Layer 8 of a small transformer language model trained on English Wikipedia (17 layers, counted from 0, width 128). Numbers have three digits each and are written without spaces.
A neuron's activation on a vector x is GELU(weights . x), where the dot is the dot product.
The model reads these tokens: " ext" "ra" "ordin" "ary" " offic" "e," " the" " de" "ce" "m" "v" "ir" "i" " cons" "ular" "i" " im" "per" "io" " leg" "ib" "us" " sc" "rib" "on" "is" " (" "de" "ce"

The vector x that enters this layer's MLP at each token. A number n stands for (n - 500) times 0.0079.
0 " ext": 572444614491533443573497480405454445444403380523366604503535476218560483516419575624647487464746584621602443384418492490383429459341575599526570279566564549503524613614468445598633509464469297479427377540464400581529584431313405615591462446652414317438502575503471555519487519512526582566641520424529400381505655576419465615589477520507599533603405492512547471592397545463432557583531
1 "ra": 509467657600536390753613553649556520447497574365724535550504546491495380470346489504440485432634592714504462508636371678249308466501507509441427428545654493418484483641463499475521583455586392543374626554521312439429657482393493327593400588598694512541486556552537563617336473447623605446521656397368371424505407549423546605495488446513430471395431594469502520447518582702409407441434
2 "ordin": 599598618586531666518648536601601504376424483625689490413526385537464500540518419560502555556571490699495510395480368509309400438386539562431451432574458347400511509599547254510354474428399587412370773402366507545451487456390580497659461477582511380492411438470543563348557526517559583453678580356470369538478453480518545423541525521552439376510507443541580407780614515673530573511521
3 "ary": 442491736695497168400459385466572531454475563548463445461546565532471311548470537525437554529514538541500453332678514667315443500494456559576418352452477642603579602395586442468619483640585472672430491381498424389364653586496579381723499447455413374525434519464513429588547456384517645523461513421435397543501579436573533492527494554492518408565499458538655485457549579519450511466578
4 " offic": 671609613452482392481498399707513390566435530553503487404508430448449433504537407581469357470616516528590519578629545566231469376493408563518511374390634536498530355696706412573515517423465592498505652412442562593347564552425592554631486424562520407559540521506434419301476495482534512473449530375401358531563555504425505465457508764433498476479453489500534541609506581492590518679528
5 "e,": 426559573463461457486483395554541468580488398398423473464424432431522496449441482480476492486634540590413447419467436604389578543538500486432551151542537598487494462524439568472526434577485594527532696456456492490567630496414424573698550549516561539622488509420404473424519476518618562461557403462609453491577554564509499581447455585523441606493533523505429566527554601626496596496490
6 " the": 627444553618514469495593395574515550413453537516516434484483271379466514543496500531467458459485518587370498392420524512378458456418512505482477168444514580573556588581517518485535493493493526595598463300437475554547511579506450508692507539482547451460496465484439488491502553448462585491466490581493532512522558796449497379487555518494513457465510552564503498533458576485553525501462
7 " de": 640542616434456286449701469436451562519446427542498602509499357511551479542384418517549465509510668565481586512515357580287470516445614545430324356381612595542531374622394724433537478678569499453545674403431437506395874477503567342648458592463449560616569308449442457509465565574448575477424375495407389629470308537454520475535552381626468559580577579459461418716408583453543457583422
8 "ce": 415487535501461312373460572586471577582610367451522516423609595585585475541460344533527579578450434780343415458598456765285352408349653463438319457554439712444670362529582562516595466472590418631354399528414490455341516566436520395658507575433487512464575495466534373651376580581445408575536556551575440609494614508539526416545422308510368658474314532454355649673435622638415425564384
9 "m": 506512428578581552579369496578535563563487336464511564474639566575546413541621337342423505573624447660508441515515562644463442458480464524465438471532463553358548527607658397471523407489381639463518751478351499511515572503462481547552478464621583472445438748429668439428477470658349327618646617377487325489519470558528465352508444478488494419358292558452459451621435521593494492699506
10 "v": 582568424569556513521358443464453554510486376459443562685650499490624480535525320641450455533587510854519454491505409609461614538281537571501461448440576439309516317730487372561533497503427573566503543424516521514468502315540526320481420451657437448515490749519562507164364492512494585534435498477493326544434587568589375456527349413477537412487483526549519502576530516501424586634460
11 "ir": 449547503549509509430461285588448522603507563567679575531575235528508337477596338614694497560680492526548462478580475530416492511512537345494438433472453369411557485540568504458577501417470578579497581301469554452246778600538484183531642469629346397446568644483619470287378477471489607371655509380498319566585592597495430414526454504534510579497407548530478605441554546546449470445481
12 "i": 553595471356589474524467295505573438443517515548545563483555384559433447579504274518612481627559513752510490519475435544597464558468468515422444458333552493502466581487452442424556438654521571472533692440467549485483716416421554443588501502527424451551556522543532405412458511412425627399471496424460307485438422557556329282478420497607418484485376672517534506497635523546468556721476
13 " cons": 593509599479539534574642398567485537632459502585470501434491449530663439509365503450377484504612602802542465513278436625203461574588550416523570346513622530473483404689329386746452599514479398450380538587446488513291738392434452656475516408506414397633505385573429558507512510489464599521636614411598392545521422559347529607499514558511529443438215537484503553663442407647540637549468
14 "ular": 531503555650483376556566574406577546454398539526748547479508534608699448602361520533536605537582328481415527323492495643254453508379489627486433337595387700486510529541555437495516480571607458658455581437460469464492582424502436445725596378553567302529556523494537374470464370502491606475422611430427462500540456539432524401503518542441473370460516452479490552630502496473439529529600
15 "i": 560603449307601452528461346495660435436517470504517555482567434581421467599451316513556491629611483689549493507491449556590476557453476565406448435349558568565456601446487377457529456628526553475528686399479506475591626423402488499597491498469440396588536480528560471430384517407423662401520475408437324493414386523562399278475411496594409463492467660506562516511598463606484585722548
16 " im": 559524502214490438483628411652496449549488603578490595419500498512542436487612497473455464503700554813646419491529538527290500500395554500474488339414450538390553466702443486566613563457539587548461546493465536587265708627445579435596492421532463332436448383539533484444456521493403487516631435407486355566441556526371500528536430527529549515575449452498468492697512413689526464587592
17 "per": 577554581558530573520606477629538363593427487552476553490493647537673524571596352589747472509548459609740467151513501485478562593433554463580398488405341389508470291699412308619533439516504584525506460391471426552401675434286526253524539484665489278353443571441522320571477553562493492512800476449401428501478569545414608400594415420455560399595396493650434442833513447544402400527453
18 "io": 445486629536626468507478440592499526471627517449388651462522438698429543594274545535635484586623541598606421451548444584373579492544539474456397418403516592683559542375328496559532452623444429576499517470581362476480714463503628298648581572403415365597509504582435486481348485468590538503563399424418371569408352504570542395528500387533386334491402587479545604348593478628487503544519
19 " leg": 520464571579490448524558371525500570500453514633560510475488519561514482437541533541501492490741509625601470366565502517255529549448614449526510360575431577485739466564628317616534581200381508621425512309449467550291924566558527417595641493565432354632503575472571434322447496444514531477638450325477392521532548485382479462553415641427625551568297444515411532689428450524519475631476
20 "ib": 446494532709590349539517386470499457617361518508652588486577550598400487517394294545398473517791517399612452316513541505348497625388606599437560400427502628597578577418752475572612573610430479626544502250449478560570628361559456367524487565690460431571428562660587435219271371346512565521512523263335410475500460553534427393604371505535468511602427505574655506478572486353445661619407
21 "us": 469471577325504538505514569621481313472552660547565550497532412691511463611515400510653505627496449632535479393399488635410581438564487471516418434411541437458388369530376320513468492653532530520484619374560472508568498392383431481705595545456423346481551678574476460413413427539515615545526543450503385521560444470469433443536458426523337435508434575509573531346445549767393324630574
22 " sc": 509336601654556419491625343427578482440283302596431526513541386459699544491420460464541518489547375328584592596523409561315449620565513480577388292574494514623530387701587453542503507445536373445605563401467479596489586363448475521508538545517540475625496695584475604256512571651435438598582454396518370435473514527414598427504591565559533373472416569550458545574406658502656524583556
23 "rib": 597350511538567261616488490480484557398365486382524587471543735711476385557515472377448366518707581650440456356689560606305554541545553439464596456689525385532661423534577520579574496373458531633370447373401515427547913455615437023568507522419510430495498638438553314345472443524523546467610566325416437539577502437520508456577591661403432494606410676485603377635339469413574516509545
24 "on": 629535576282514190579553510526498329677411571580368635576476623567338590401430452488584549528598792756583409068564586736526382478407547523505463598503551417571451496473646427468489502570302507482363532452496450466660640310457420308601429453666454474377460627540496420462539415421437646387591527521381451524551408431576516419329496572391444457533495569457553406684379509677477630496562
25 "is": 572459697412497327417489452658501334586552559555573549484544294620418433634482416557486483600494499694637502370631494623419586419419563481453454409290546257411463493438459536475538455597519579425439428377563544547455401336396437439654498561442365447631514448610382469367394508412454656554604567482559361544499350485605437491526461454548405459566416558576540646635363479665540448673479
26 " (": 600416547511479375611381322657434442470521586446302571537509440575762438466516387438447401438553569653592526545560417680506566486524431586430460253529532567422488431507505810579557616565599589539404638260459510519310442495451575384496601509401305383545504529396518460473478436548584585616642443484537386467500437625424457527608555535459512522595447498496441453594482597567504430439564
27 "de": 594544623651469244467438537726552485478548499527541544435510640572478498590459444500506482555498634733321519455328512620449463541372612405437451453467557444471491429678427613388467478586428535484359449581474486345425795600417624442616350544485457454784509218456479441562452606469511596527653562507472376588472329500602433436467506368613298446629425569457448356742410457575420567541503
28 "ce": 424480532588487462396383578616542535590617445418463540392588671651585432580475518536529560576484527706364443522477446692318406393344632355437384415508434616460617417568557504420547492528605443612377429567470470525322601539415520430643491591390394421496572554477586472635489505559410422600603609507539391595508573497553567406601387286515397573486260491476323597625418607650416435480401

Each question shows the input weights of one neuron of the MLP. A number n stands for (n - 500) times 0.0015.

n272: 627563413349343407538564543309326425496570265470552417682351764364444500550546568647744335337542422510653564528535285500540646612554465596627465677180525316412432399523395386340517665436603430415398395651486732342419540562568646527358511540608543575517633536566525417390472515470382303570457371569459746663521578582368446461473578397453751758571669497588584503531405444453549437335359
On which token does it fire most, and how strongly? 17 "per", at about 1.4

n167: 371587457458572561503567454311500600637421474613646427533495462325336698494545692491685453377493456329579596548336326513515402552585425643586451510638482515712439667532550517392564614600358486520587344496252449453646327403301455762414625430397419793362409429514425421410430364526770476536313468595412586301507434480526584473510772349750486526500664493427761497370676445512507668533469
On which two tokens does it fire most, strongest first? 20 "ib", 22 " sc"

n231: 535489349591681500380497439421500464494689443438343392586437434465408467389570466549317494512482482336434581569366652590516715434519464476437518575513664487451373503568699381447432518450413503621532620573329479650637409551799503602511558442530515514444500663620176431573476361445515318510397375417447551513497387373340494516684465626316417667488643485503526591372525478468497618523702
On which token does it fire most, and how strongly? 4 " offic", at about 1

n306: 413534507468354537574474692576514628355561557459527381741226489436530664363408651512472428308524643408457337530366442548527358514712466696528486474579531539391500657310381560384596632200701453556566431557339608665675242665408503752459541539442531614507473427670454402422431537533543537600439243506537691526487521580397636561366480327477587622431550411476533561546613370461466471429547
Which token does this neuron like most? 6 " the"

n79: 509549676628605491536337289271286432365560441661559447517514546348589364548412472462531338351470329480575462718518485370481408729563485500538533563595472481645621468492497470524459612389681428503450448614421488487369374542516476506366585451545743565697653348409460503472588592378491405354554506583533573529465460503406532575479597629489539337653588365546569622473647369294552484446479
Which token does this neuron like most? 22 " sc"

n157: 604414388363520523293766525460402475396487435561484506591454260566571635491563709624462542487537432364659525549336614363465580546652411634562520525514568483690432548587445503451329567532589355241571443538627477553724337336395546526479633573500436438135516621476558477455582300639503428598289405648363580561279460490503758483575490446607745594480445490591475425425617533432530647371523
On which two tokens does it fire most, strongest first? 22 " sc", 0 " ext"

n8: 418385420288542651531480470286504422553362487492401532793557542383633565509385629627614420417462493341609523421367566455519451583583548560507777517500454427493459460665355445364483728450584448293547399518353503646675258581602462467311587363396585665236330626420661362333696496530413510701358516454425636458354507547539682512520463549692688733362411611665489601553543417460475460536357
On which two tokens does it fire most, strongest first? 22 " sc", 0 " ext"

n250: 756445386383312584563703427457290493364576494520578453537467493423451457435644450663534520473393420509649421597503390523600440704339578617509408663561628311494426603258550434583521610633396518476361578538503485404442506585583391520275479442467463647598342364348519337640527553428500530317552461601366595513318518497543562424416453562462548668571542598537600446566706427432479529468563
On which two tokens does it fire most, strongest first? 12 "i", 15 "i"

n266: 556603442540661542557493414482275565406710369477567516656642543368321610359586832353621576323468490557605397429388666386481429586484528630485446579308291436558469659413444373563329512566647265615569154587442479745395500660593397490285712435632694513594503383530470390710508512489600365666575566619489586519265308503371740521514549351551556477387565291482465547526448500484453704405440
Which token does this neuron like most? 0 " ext"

n257: 380594497497496566451459547436596704543493293370452426603476492718466650318440659669684652396394243244632581716528408284481688514606434496580581604404486426465510503516510348469268562653572409469612357489659430548652489706676483631293567433448636526346486438445348479482393342346351399659467581457407575740473461346347790614507483350697555481329615449617542477481562534528447667381497
Which token does this neuron like most? 22 " sc"

n212: 481629669639634437379327466477529710526471590441613518461550591453480687511600691534418494490098459371366568541529316470537567580497532406430600644547273540506381475446522472456537495441718414603410331547494494486458353601347526482417429309292467509350422485256440455661464539630522449409363246715472571409475697528570537429604600428622519441513608372484489660474650437560461527424582
On which token does it fire most, and how strongly? 8 "ce", at about 1.1

n319: 497462450518565568497519249520636479530318377696442581574421622435415388485632416509591352422385660460551713585493388347631586781593270351473695453428537414678414626601490461589440602605459396315408567586507503469526520354382500390412359431539684591388519415452409493497618522433645536534201391534529506383628566605584516508384576530553613610483661382559765595518609314515569635321497
On which token does it fire most, and how strongly? 12 "i", at about 0.32

n245: 481570463451577453540552562494558444654510410634479474509525510494498435519483528536354504504410444484522485603593459554488704594546481422393450432629488488591421544532409400494466529478481588491498442554539557417515344564508596491557577502521516589504472491596680519544381571387506508601495516509427403565479506509377567464541496479546477496467479459527502478528524425503417364458545
Which token does this neuron like most? 16 " im"

n137: 365695497260380490428187596591730437381538358388615431461537556464460504620545589426270586544521537432446583456445358490570496579550329392571729546609454366341369782355620571325577480510759644517570493594535565380517482522642634616475220447226539545456433458101525521569539492504613405623529513529412540541554542413490493361355707244625527466549531510497534477389518555534486471441595
On which token does it fire most, and how strongly? 27 "de", at about 0.65

n320: 500575374518299595494497420506487686461774503542632518439520409520366423311426510409434598490436500530340509678316458572469507449582316393523610592557457487391512781255422317428422484525543500550447565527313627419477463706413420608515487555484670533509550264507441576651450479373568332402497373660714554615462526516333540382531627399530497451370649597358661617362520486682577629491469
Which token does this neuron like most? 6 " the"

n131: 540613271420497670478500500567608392462506391668654514568544552550343431578487406559548585494655377518746708578313475350567441516483456554471421776645741309437380676374409190629424500485655519521555433540532416689674467330370513545445620313509670523509368503487532413411493459490627404507601517414494478370460440424292616484494591382500577500506526414408503485494549466377376487515435
On which token does it fire most, and how strongly? 2 "ordin", at about 2.3

n361: 357444336509537558488452286541456470632386448632567511612442503484409500156381583558363500300522339387652545552416559433638303686548503588574538518676541490566545665465560466527542701536631522442419437611544663579450306523493540643359472536361478595352506318542449488422472537493515423624341397626625508530482538512644518487613548323751619561475469569588582520453636448420563572468662
On which token does it fire most, and how strongly? 22 " sc", at about 0.12

n302: 390783247450523588464456509600463535413549639428581560650411403507541431606616683521470348337351439389644355569609477377620702546584458637538623503441510365464645452577637253590410650382379618368481436573407552680563517564393648487397523408684497558413545518304483497376359561623513393479494618291422494335564596484537385630548567634503481600607650317450727627550579477459586410273481
Which token does this neuron like most? 4 " offic"

n333: 464584538366548533344301596445506640518587477563476436359495397567562490543482525608500523530351317557611573599601414265468460597539608558563531486615522277540506365591276485299547451609524527355432288436592626426659509463322618558520552337446481534506562545250513479548421364289380602564555693575655484510589644547408553687339597364639503523540542403583374503508614438406433513385467
Which token does this neuron like most? 25 "is"

n264: 336599442490361546588545507565475535576550530372549441507447691462439680484400886513621363316536420430649449489525435470760754361412415431556331626444339380597437713530417313646472596583570408416586442752442450380475251434457457483460328661486456676406632400351518521848496406504479564579466523524279707741332374524530656681409569496599328361460663455349492567391545484563363606385633
Which token does this neuron like most? 18 "io"

n222: 653570425283443742387397483629389420396638314446657650507456442227554672551668730491536302581357403507363578697457400401655621426422669450640679473418373317496552452570410514538176497387332493327641325560529444399554548457311450599510464657532594513369573427415445662396552508565773384429564484628730503492354375486597466582584597392574455754327678559643473517554618434516450462420368
Which token does this neuron like most? 2 "ordin"

n148: 748471556437361526310579389562450525403532522544529556555572481384381516440500314542392475486497520459512486454585518505464468549625399691696518447558604421529401458457401454318565686677495332432534403626435477567600364462462407511524503528581441465316412408488554405594480478388545497619539342517529484475315665594640424510429443364528408560556603650717710462531712422492303688459591
On which token does it fire most, and how strongly? 0 " ext", at about 1.5

n29: 497512231592534610550608416319640511681654532581626481350403456358482337527663563506389487513558388327592558554439401349512600594537557384405609584408555394534523679399343583586169557480473369418399514717439533628524542692386658623484426523567503378418563211401507698514728426558454707518462640570440566342483347365468552581460523435651410383503331461381692627512475329533660500500686
Which token does this neuron like most? 13 " cons"

n116: 569512481291484630570668562468637341572343473577690491403460528554569564514487613354586571526516462173262540510503435464580556452426325493460584534581572348442720457503438395287312459537497695221509590544448455341656477458566571691547574321372339509472465554356573474537587430466450611527561521588661537503632370356558369607424612569711661608317380531536595551457647454554380473482456
On which token does it fire most, and how strongly? 2 "ordin", at about 1.4

n111: 494669509542640703337454420627539644237660461305538478520565314500527343394566457465356454518350535414615474574572707497662542563516429509385479534644265368440573566539512500628326503483575637465480583582515559362401264553516554534453398446491603592448497531369568441659446294503414639544562505449491487328430416422579396589421384412426697523391544419464732623457590463545392516525439
Which token does this neuron like most? 9 "m"

n48: 652543635407477547464486576566446436437609550371625316537434519369429537382548555457607503506372456392526413612668577437452392624513388520474551511648619426591506331447505467445390464388515576486552248536491553375426524618515480416573415383393451555624583500385398276479424719337576441429481417417614540432453557527567580609373711612371411463592670376608559412462597482450580324412528
On which token does it fire most, and how strongly? 4 " offic", at about 1.1

n138: 494568388363557675657491709433535306461572524393506619491554549510404660582576591441780476575236466435388603588449379411570604567651500365579740566533425537592602534559408594175340423380665497451571486490497666513490526444528440409471389500374429509438494665457562491580543431517350243530452453479649537576537490500524275557478518516536491527268616608423479411469632463480379336551251
Which token does this neuron like most? 21 "us"

n375: 458701344405467550446462618434412710423626510413603533719503401443300587377409418610303420439580299324459469439504445486551441623421676390511383624386485378333617650368472550313423485139468684595311473610369636767712436561646312434396333382554721547556560584451605637504386437361434539485442437534312597563588533472445479599585746610503336775551569542456354561480590381266529645524685
Which token does this neuron like most? 20 "ib"

n61: 420550430560503540404633587612580491559483418452595462483421436445401506505638500594572624491497463424570517445656385516588542427484187580491645511531545528544434692317486506383582502650453419480466450540568645494586403625296392551538386508450685541472609446445485419693520519509449124463447513732572450468686553423450517452299426586464500487494676528408398395532689456448559617392440
Which token does this neuron like most? 5 "e,"

n25: 640516459466200539372510534160286635652532477780595513693472578267573492462396614503419497262507591437683366464277511490554516790533589554686536602414434489683510424427535327458444741576516479392358415560486589602532418550683557503401464500614569683552374510537482383466560308435662553651327546480423541659252410326453559653739622478486602647529569542431437439529392516230388474473324
On which two tokens does it fire most, strongest first? 20 "ib", 7 " de"

n309: 436469610351525561537437479544516587547679474402527375515469629520375609555512532425637375580534633433403215740553562575486663522537528465696754606533519360587370383416392411403425419437467417464461417546406654333453523413547534524486544423565380529588349532487183278464448381324676482631435414418719594702412484367479449495613660573444711497547458578481483491464481588508531395421342
On which token does it fire most, and how strongly? 23 "rib", at about 1.3

n186: 716599521356233521267562558424446550428666537694693167530420590358465379459396489621518637440507462447455551514471410527468559628539433446552338554496380564769451418517514338413503542328663479420517179556572666568554559503500514517470521568567664536684343636511349362418685278287390306470470402513503818678395615521385555509675452522344633643598575528594543520596463348326575319429357
On which token does it fire most, and how strongly? 19 " leg", at about 1.2

n229: 674413484475627483280639490330520561422617638434576445525555559126431198545581483410314410620460441372605523560426622484512493523543470446228486564549686429500526523497360560543585449594506383559243316610507527422490294637394497535509581303614548562562477487388514410609371493342413550482443689665632569588385402484401418549398653643292543609565678604683592557259486440303530486440635
On which two tokens does it fire most, strongest first? 3 "ary", 6 " the"

n273: 724453537347538558589490297363507485352517532568493424720468728288596660463521643475486307424378358558551350486444633419485428375586387546680482656551649438402578406506487360619605550342488517280349399540539445577636377568564458617330650303555557645541124435580507241544394504530570455438540526569405695402571637385411581702759574535338561477504525557440466660590558339432416478333483
Its three highest activations, in order, are on tokens 0 " ext", 17 "per", 13 " cons"

n321: 626613528424485671533500634623496520470551421548721483615451415364434309177493500628382539434604410452665475617258415407516480732497489638496444602368519271352406589466410445457478419443685588464546472702314438659768465400588629472435330394570523703550334266465435482488533375169454602531556548388294602608421466611346672503500464204504569752620631367671686295334688569477600348423583
Its three highest activations, in order, are on tokens 2 "ordin", 1 "ra", 20 "ib"

n15: 524481474412421523428528585502506551563523444430422515380506443535520603496437494432428442580448530469608383554446329506506430496515533439565475456404557483517648438428476449559498432450554436455600487454450496542600392587534647582577594488610608432530484407511590506630322500283506473605447525459504446502652462494455508544516613451512616608513534514571611512519608487474508412527553
On which token does it fire most, and how strongly? 18 "io", at about 0.38

n369: 460535489509495506423514506503438529514482504485506500518480545470486534525518474515487486562451483501482522485482478478501461530510485546502471476486527491484543511453494504543525454466491495461499518513476521526485468513542487497553513473513512508463457531488489506536491468434518513542469530514492413490563480496493512509488576508534514533592462478504485552500475493495563500530530
Which token does this neuron like most? 8 "ce"

n17: 281580493507323873626623459422184500422795687521617412536527492277476441490566623404615644412539406550564400584387422561548500519461397410488364518577476342469429697302466454304485529511403642410470467476224599667446271608362527526493740370185445661455338313621564446476457462504619260711551507649723548500315586410526403540625391402753466558500630654586605544562825287497302370442545
On which token does it fire most, and how strongly? 2 "ordin", at about 0.95

n139: 506487525501520505496493499501491509492517515488508491503494505505510517507492499523506511531509506500496497495512504495500491509491495507503518506496502503492499503500503508501504499504498521496497508504502488537488498497493495508488502510503507508501516511513505502509510503497489508498504491503502484509521500500491505498497515492505512514490503487483528496500488510489509506496501
Which token does this neuron like most? 0 " ext"

n4: 334425329598479559544477335413446558548485397377386440607412799412550529330401512521445406305452634458565494665464455461725474571557485711722560474347778503620424684575477553462413568595495604343439506550512450585461339467526556643374473623334552652555541309463405577612497474341491621591506473551553542506596521610511555546541410427554561548488541601404445363489611423545566516463602
Which token does this neuron like most? 26 " ("